Layer 7 of a small transformer language model trained on English Wikipedia (14 layers, counted from 0, width 96). Numbers have three digits each and are written without spaces.
A neuron's activation on a vector x is quick GELU(weights . x + bias), where the dot is the dot product. Quick GELU of z is z times sigmoid(1.702 z).

Input weights of the MLP neurons that the questions are about. A number n stands for (n - 500) times 0.00095.
n20 (bias -0.033): 218596357310357631479699504582682714500605431578582410509189208637644375597456325648393691391406500314446698504611513296614524496549335581486416639622443650512731667560518395339569476436580384462161587337602321285602821573512446574633406483402753699447611472026473637680425485473534496379
n23 (bias -0.041): 348471486514369568503695535539413608612310547607484484603304485763536628689671450323425464532432625605398391512575477518479475500557316632408613525367371497467678384509461500518485645519191518497430360621606503558264503662386491520443393510598461416461419568489585706396490433434533403395
n34 (bias -0.053): 537240492491545618496565609733639412172472268286636636708572449708408535443629434477476433320415559727606331647878504479677566492679533345413121555615330397604567414569423717688373664592505308443579532368547595585257598337442559492338558574378527540289427590362191538458333304195681439325
n55 (bias -0.045): 437507448342309436494724509619500559583508412427776637474493446533546573459429441569561401545524676500608582471605255436566285514588707393689454549464721331693632342445447355447569621403552345536367543445660247511496540397462518218379452657436692598345431583226298482688464418588548493524
n63 (bias -0.020): 413434445519593416454532627426467842434575549482525588556627358727554493553468417335694598559431357718496389626614663561523637391444439736478538418705561702436518541598482775426434623553431456354386448471571493431438283487410743392619364574325713385417403439321515426405573449382485309367
n95 (bias -0.021): 304226594482504514363461540686539384652667168351590460428434538543626674404429620558734635384661704592572287479676526463769379215461639540871409899410509380390333546741345642602604540351300504621406464546494376562557488524464594435432480528513662387587244528543443394282584548540725357482
n109 (bias -0.035): 567590490422439508457474504599719484607517526495479689640558411441510547441560495365381487517368367429505447518409540495392475568453493402445432516466535502488468607624302526284417424443313512463387467535478551464457566544493620648561287439500668497484613466500435508505735488478464561337
n117 (bias -0.032): 667538466540591379420521526535336421497393448478347716408565423483571489311641545430592479406625407412586462452640385522563279864530607519441449497526508469486412246474481711709769549461532311415470610351676560260351580479482550453528640458454248344420335339563492546518249596457699458753
n129 (bias -0.065): 452342572471567543463500634716646280542949402420924435721339662364568478538274513454402680538611704382739736403479518423227380327399675458846348512571445492547546648487403653428278353453558389252419486630500324635702408533725675476396307590422559468610439462253431414444374170351677375635
n146 (bias -0.058): 509476555414300427329455613730591543703581411530449562597574562639496703408726496531679757298606739442531336403800109430472453246543528717691364670541613189375448245424315620573540743359500403505483227511564372691361492678484593404513552589452591591391567386442474533287574595610628445674
n164 (bias -0.036): 347330392686563549447462576593762528452710658464354475639456473634413545657340531481436556477457475548532404602637478450394529420732506351449476364521599620573447535497649602517437437433321381483479545447600529503316467358633637456371509498604360581494359352407364553421533404395484361539
n165 (bias -0.034): 406402557618368685540742602341459531533407518518381573356504358589316679644322360336448660221372637332500437565447477466616403619725550413357308379593675554094640598265404442303500426631222366342425769478447368350626496426575492571389496468971563294532487443574714584644261697564693238576
n199 (bias -0.044): 289440511620581654387351622569549509468464573714478638500207428602561487569397569678437504335528446416752412543682456450350568546578356334833040469481395601189717589312451596398637528692523701388487550367442330701663483500835730341164601424535619531390276583291451537587486476384619560542
n202 (bias -0.016): 520573407471480391428572516495497544492592625465391500565590332488438424411490429376500432518588339529466586414642628427597635581392484511577550519600525393523500483557528698389497492502491554432413629373519480519416463475588794456704495548483514569444564210660441513371512506458467373617
n205 (bias -0.064): 454529434596538520449510585529877466676650417432475426623458494395529454323651506359525530393634342530445425537614551494451637494658497410532446456405494396553662492570548578603491558522136583423410754402537477494370452419471571475392529582510430582582503417608414687584369320407468457703
n214 (bias -0.036): 370506448645700523257531601536685405428419302500483687497439606190460476500586591756599613617500525401620638376462233473598371645460580344595405423454227559619597537303384521497546507323489400292517577494483323412518551513645620487423317469421529390407620627457496553638432293496467601493
n226 (bias -0.008): 583445522453477423505543553527513500555339515661413699429485470286405580483437541394474542413487303442555402601577535491649414554571550500520527403388747608293841467605497591482485622636483420240303421443533520345538494471529473511510407447638535272389625286588706500545412594406521572594
n245 (bias -0.027): 547531522270584556491595564437576294542559448659418665544424645266496242180688350527527447521440276456597413489561603504465667443483362322791464431715281417496561331548554459602514281390662695238422742317542563381378391600655496443531549431343656470390573436458561543629561537562497476552
n264 (bias -0.011): 542487511603574627535617612493489443546335578486518713454431215572375750613503573316519422626454511465589410563520318459660438599419598530348338465450652696213588328349614482439410337522407490492183474509548493503325597391547497548226467606602391305293399664288625544613427369507580477576
n293 (bias -0.071): 359670509551426665243469570584691432678396412713514563456586517458565540290550513405593549532412443457372338607469476422356476654562659596568533440464593436471472330527542716613516529402271516437456386554691388450406470642510416460500497497525479344490340321715574533585326260733696509540
n294 (bias -0.050): 574357547700397658523577639496641753515449249532423466657480675431512581470414565601385469402391226211428566464682409418542516516385442365699276493486628299481429671645403602461508432500142357363598658361465611706567512704481403526196542650659741483396456443683143574582328169508531500360
n297 (bias -0.052): 449569354436441484531537510419568792493712341437422577643532446613461419469374601538374561368644527525543662430681515296493310672656511357516388497507390194588702563533396691338479598380532365557429656305534503442515409324486589316543374512554664651424522540148292614762492450392567535360
n306 (bias -0.044): 470428598625570466465407645634525661371530617528472551342442583732328465490507500500471388550576459227682572465542612384497475630713514334530541506376659583281642367584493561564440543596662355219564612385412543403522645312500683519414683369496649413319493386556401717288450437268601434359
n312 (bias -0.047): 421620450429411545365546701616777496503474469510560569767592322310563357461455631413548638199451573555471479583677504426348608561751554547610418562518543447563486560531442564417326684583466410546468419439605503531363486177447493248326447424533443764446490515433417574483508288482591618492
n321 (bias -0.067): 434763519522434713362513598461576471730539717708459513435106580384527423761398392483556516538535329340453392435338500461712539318523559551659472511594479677293319603370470492605469285385594551206150448356518523444454552668710512585465458424842416508571508584403525826425687532312493439663
n331 (bias -0.008): 322361511588625555494517763503455521433316520469531719416540523535597419484393462585581412395507454447732545456538378251478433839512510400471480576395712577584377576564610445545366449327455295455541755520449587310570510427484813432478471387535441361357379577400489435391400363606568506471
n342 (bias -0.052): 395413468404354518443567455438387710424630410337602496419520312712800500630707439623493637439390547652406550524838416484573442461639516568513135678392771377430382427362436710539427431425420648424475586350585554652433723542465500434491546704268596438751649478320492621681420207134514424447
n348 (bias -0.029): 527433561539542557509411562508622556560579481566342517398408546400445401383645466477401692440440468394637596486459489548432397680544534575430503438527373477450511522486431450389614526568500553557308538438518385381600394627550505320529521578734611534480533443528580630446373500737464490775
n362 (bias -0.036): 398450500637333669439512518598533407507470472422717478535282465608500493763484410430477459457492726719615182328497580657483371414645419411455421522397341490344398535514419206493333493469419453628486305530530620524376497599419388410402540497375332460733420783372305609620628580437705473538
n363 (bias -0.039): 192358395635544611495582534475656570336609553358560455474542630803487526665643376748455494608719545468535436510479476254562456365568627372403390562471612463547463515487528366560584201451464465514400650458436503490313636454516440467283500602421639290384454543590442564439583318500463438475
n364 (bias -0.048): 382493431758597551256549703680593480596592634524464516809469523322421547463547585475641625548312397419620532461286565397433531676832640389562485472389589433297642496469520560699500507528435447199456683395539515515411535541672519607375389462940460496443574168616549799542204558442456555598
n369 (bias -0.024): 560457548493497567462546556308551682477530581636372542478542470223530262453592506749645485523480694530595541500686341479374463774627426422435506539604687377630618288565649343544448494380469381463425595438544374536379567520491574556457327568478545598366509369514358464536476469523473549470

Each question shows a token from some text and the vector x that enters the MLP there. A number n stands for (n - 500) times 0.012.

" |\n\n": 573511379490564514789342291565444468524507472604501493525510605519534526540417532491516490510497545496481512469316532665423564398408541460484468491470535521382593557547501570531502403413429474515590451678653444441595435550467431604448547391428521480630525527539574338494565383523546460409
Which of these neurons fires most? n129

"im": 587418394527612389648385213431471490445558570497458506525589547432558464528538632452501512678629552527424605456579510670470571486448578528521438456379536415471516509470558520436519539390445494568479522597679374520499427445517464553554583371367523511587667459491578475465550451424259483503
Which of these neurons fires most? n342

")": 612495391533592506860314330566489450481585422477400533505496587507350393533501564403483408667452486488452508468503599533505606541530514495529527446435519593434522506570497450432537373576511486492575500616633451474554410415525482503541569375528488484474580525564520516516499513519364444394
Which neuron fires most, and how strongly? n306, at about 0.88

".": 488499349523525497763382399495433484427492474596391497485543557533387443604516595592469482448542455554418492541469602597388587479507436545451440505403455579427624516556504545459537489452471515536614477597710392508525362483496421488378544397427529467534481575505587530564651541563449533443
Which of these neurons fires most? n199

"A": 500429380462618458758371230519480509386506455462434581499653535555357463526532559477532523612591498578429559488531493584481619560458548492445411541505516502609489470463577489554499488437444428602635512599662446470482439479492510498524602433312594467486557556613485430464479438477310432454
The three highest activations, in order: n34, n363, n63

" y": 454487376527613341680345280506436333483456498655345452450547579505471439494532604497590528579448451470449588499574516652456612521481588452497469491383396562486481492517516565454528533478535482605441592587671472408463367470555483422447598437580458523608575529618569613429615479515306517494
Which of these neurons fires most? n348

" |": 557479381511510604932401376480485479469483506585404508482608520484442414556437508545531508449459483461423490468501495529460577507487518526486461508406518537476499572546502444455438520444464524490568467639670441429558438485490516545541541359481570458481584555557566445510529416597376506460
Which of these neurons fires most? n109

"ii": 484559363582503523632392315422480399475467557526420544587550524497328392495558605417520442677593482439355543518530577586424604584611566498524485502311503546465459453602483494466519391512436479594495579521704484462500488467542468590459559420442425555563654520548572553519567503417307481502
Which two neurons fire most, strongest first? n205, n109

" a": 516480373482436511794411176511461461441385454463447488542600584542449502540501552447522490463596602567395491489560488578481603459509583490385487543403511524615529474524546484617494606480495539651602504601676526447471455393499402500508555421478479573512502571471525439448447409387510480497
Which two neurons fire most, strongest first? n34, n23

" man": 590536367558535516632465274543444366418466489590418415580537613465431409508473604418522481552484610450448575581575580583474583559456449417530502415372473549374519464532480513568558475430453526674544470634709519375574374507565432490562543347564523644495554421505577522435451479496330559556
Which neuron fires most, and how strongly? n348, at about 0.6

"|": 487506391508535482886364332484453465460415456606454552470511625500474494530477567603550502544465490442424509512428424552474521506506606460453447514404576469481485553477444466495469523424364520516730535696644445457559487503472439555404547381530583449522516645488500389540543455508481514456
The three highest activations, in order: n294, n331, n214

"ip": 552462360602529337638492229452407492438457579531451548508626587542595406481537509481511470588540478594406605550554547564426536542390530608470362539441535481494481515527550498520489488408420557617583526626748547507463361432478473503530529448397512446505615530560504466521560419486327430444
Which of these neurons fires most? n342

" in": 495483358502511460699496199485476414465435529519409488472543543556610435441455490421493442385563481608490500531542475478463622604417508563441443448452480567472472553567632524530531514442495548498670533671706488444516422399535436537474549370521479464527577571611491578542509458515464444463
Which neuron fires most, and how strongly? n117, at about 0.43

"5": 509558362573662501820466389565521404371462541603427434522548494508428395573516532512517493554538508503451570482424507543377614508417455505392512450417528593590480494534636516450469474434456496614591563620670509381498364444538514520492513413468542534487498517558491455492602339511353493433
The three highest activations, in order: n164, n331, n363

"ene": 556550369578495445649395287427500446531535465532369552548530578558385402422591579521454457682601474415366605530509562560443617493549537487411478453423488520520593486498502486508479506444470556601466575569718408466435408491502418486506551423489439476443616572557624573553597541429254542537
Which neuron fires most, and how strongly? n205, at about 1

" first": 603529376457399504741511198538519476427488508584465474485531576433419462583468571384477472522616579519409465544445521490465583568456562592496484521440496457615517512509534493596512540385474438715625496610717576376517415413500404466492560382409474566471506553523512507502572353517473461465
Which of these neurons fires most? n312

" (": 498517392494648510765173269576494462468490531530397571459541540478480469548479582454537446468533494511406512511579578515560601467469481457628510474390535624455509530627599490493532528502508527506589480635639486485522421438455473520529581377455557473499499490559506439435527465413362483449
The three highest activations, in order: n306, n226, n63

" cont": 469495396476498447725471194577382389451420585577416452503520681472493508512505591451541590490465532451413551580509490516596539633321433539517434422374496513549584523522514524582520601417492490618719448678668596497501429390549455450561544362514404595527409422556519453457482511529372502450
Which of these neurons fires most? n117

" his": 508471402402453494783436117592488452481400500519451409489533597525424438461498595509500495488516549519486486509448581616421630525504618528461514627385464553613483405442586471504531568470558504601576533650684423552495468465476390486475539416473501539449566478492506460462511440477506484539
Which of these neurons fires most? n55

"ist": 437538365464562541677482238528478429450447558520545472500597486377578407534520520564575517628469513562425538454445518412461570541460484490441560479352550588506537510504565461386512523434449507498568431650715418429618545496507416561526488386465599569538562507486601450545556418602307498415
Which of these neurons fires most? n20

"u": 636497373459515518599446327380505390427604526524391528399579602398445463504577582429501509660615511515415514516546509607512602525515616617463508446323457431506468478564581514482496638430432469526604470603704400450516485477490496548495563389406540489463685476545577556528585371456259493439
The three highest activations, in order: n205, n214, n369

" had": 523481395430446466774440175512438410472391483572480453473475606484394475577503550533516526497466478512426394596503533480507620440442551579564335576363461558465539478471570493599491505459419528635597487598709577497511458424517377522417619449452428565532497589564595489472611558448530505468
Which neuron fires most, and how strongly? n362, at about 0.83

" Candidate": 483631389584483627758463274609464554469440415547418525542554417548478503493418617619526486600459449454362538462458489507446569548402390396523573428433543540587533587483546484478562542462426576566624401595648476472613508570527486542374518393398504581459518454523550401462511337667283533359
Which of these neurons fires most? n294

"th": 579487359540586527683565278543469402402548500565433512473558565449473392599492631454464443612607541508379595455507550569496553556482536506458497467401520418574541501581564542462542524402493439564622568625703499343549398405530448510433479385464582443445655540481533443477534428532359416448
Which neuron fires most, and how strongly? n297, at about 0.68

"9": 601524379495656511888461384546469459413538472485436440485505502524461376537524507520482455606524450486487544428405535501466611501510430532386567487361542489577511457552618541404483440439437495589636560592652527428525466533440563520500477355424429531525515536517486433521613527556359464531
Which of these neurons fires most? n331

"ream": 576515387456484385729458193518393514434482538564408592549503515447446500576515557592514476691549560523361613582494479649456557574332500512398572484428501490567567490531581437521516526437539584529468477644706492450423447499487462494436512435462444513424541431525615466476507488470264484536
Which two neurons fire most, strongest first? n369, n23

"2": 552488369537646488816369337545515435442530506536480505509534560553369396525533576428520440582513494532457520499394590580434647548481419551427497504405548582509487484561633522491447498396422452491577425648675468431458478491540537474515571395430447448430504543486517496539589523522389481445
Which neuron fires most, and how strongly? n164, at about 0.66

"les": 579558375557546507718456234535370462446464419571486595459536593470435464592518533532517468688582452477312447442464516536492602455538482473468483539435475522341584506546511476523484511443542601517488489614667448393504471549560479527463558374499495432504638581526602547444640521409279504474
Which two neurons fire most, strongest first? n321, n226

" ": 595512373497547528820317402560523477442381490634519595472604533487509405505474576507544563427519554574469467477460485518431585468511450516416565470404479545551504506591507485490488593438479470563609475670651535408554444440414466525406541349506516489511517634440543450446495423607381527334
Which of these neurons fires most? n331

" C": 482534361503550484637408354531506378440510534526380543526725528516347384475522580498570557491525516511510571527506505529470623515558495484448507499412577501452534435536551441513549398411453417586731525638716504494540431414494418587462484431522502483483538495528579463448513550581236517463
Which of these neurons fires most? n369

"st": 497476353542631541644591298515492442437529483600458481451613539465510368648478594538496445592543534510403582448466586538496601550396573554481478433326564473466528521568597460491517551375485461560639494627689479429543445394481420516419485407469592431464604512539562483413530438554355491448
Which of these neurons fires most? n363

" coming": 549579360591432484674460240562440424419475553558414404476454587528444478619467562490507502544547474528413491463400569468514613589361601560555470496413507563523481514433534468609492568358514514551657499603690570388455403396581376519488585413502442554518564510538557653471596408425461477460
Which of these neurons fires most? n321

",": 535517374526582505812420296472442414425518443486352460517647468532370457550457610461479511484492510560404492614501632559522612516469508554512498457408498594395484451522617578456535457427484523489404558606692457421520456396519440520480629422510470530494539541524575456550589528508449414440
Which neuron fires most, and how strongly? n264, at about 0.69

" the": 555515371473436509790491216524470361427454502559426510542576592528451462530510567451525492422548564526419522504477539620430596463554550551473494455416527554658495444517504465496487497387508475621669573632690456471515388365485410511498535424533550523514599570483458477494440379459545473492
Which of these neurons fires most? n312

"8": 552506369565608486813401333560501401442511521558420494478545544548412399563576553446476427602613513456453546522463601559407618516465417590407481467399556565529516443512601508494502426462391477660586618622673540417501394450498526451474542383367452500476526568492456515493522445524391457532
Which two neurons fire most, strongest first? n164, n205

" \"": 551509397514511423753259238557400423493353634684446569524508612494411515529450590524562479492456501558520460561420476586455574505542560495454526494415492626447571449557563543484567540450539610525605431641641421544505497442511457451458616399495574563549458508515463405447462309439413536434
The three highest activations, in order: n199, n226, n306

" T": 564541406542615415729340296615474347442491530581369577462646547447388405530507546551557480549412475504481615460529558535510622497484530418529503559424545574474534492494569421477528465474519440514763470652653558498459413388530479523457590435562433430545564484524503482427494437466193488459
Which neuron fires most, and how strongly? n306, at about 0.4

" The": 539524392458500461787487236586434336451384447603477606556562572504344467506493618476510448458426543493463498552457530724470598491568537482448485530379602549581526422494598476436567503472464472513641562616683468540492388468498479482415550394507500474482642547560515330466455516432439484473
Which two neurons fire most, strongest first? n226, n34

"G": 501499377549648484673405303525440442455520454492376655529639520501420414539521581433505478681550433522491591450488484593449634551485539488464528514477536576526535527455595450444496445333458400570642542642654479345469428454534481452603554508468420431494527585566583469470589498489238450404
The three highest activations, in order: n331, n214, n164

" ar": 579503357557543459656453284591455486384502432495352516539556596477364429506555617538528576480536519463402547397591530572514537567432552505532459424407538411512546416572501489470555611385455418612662409624706438424542378480522432554549505423507546459510668524465551529419546563595387514502
Which of these neurons fires most? n146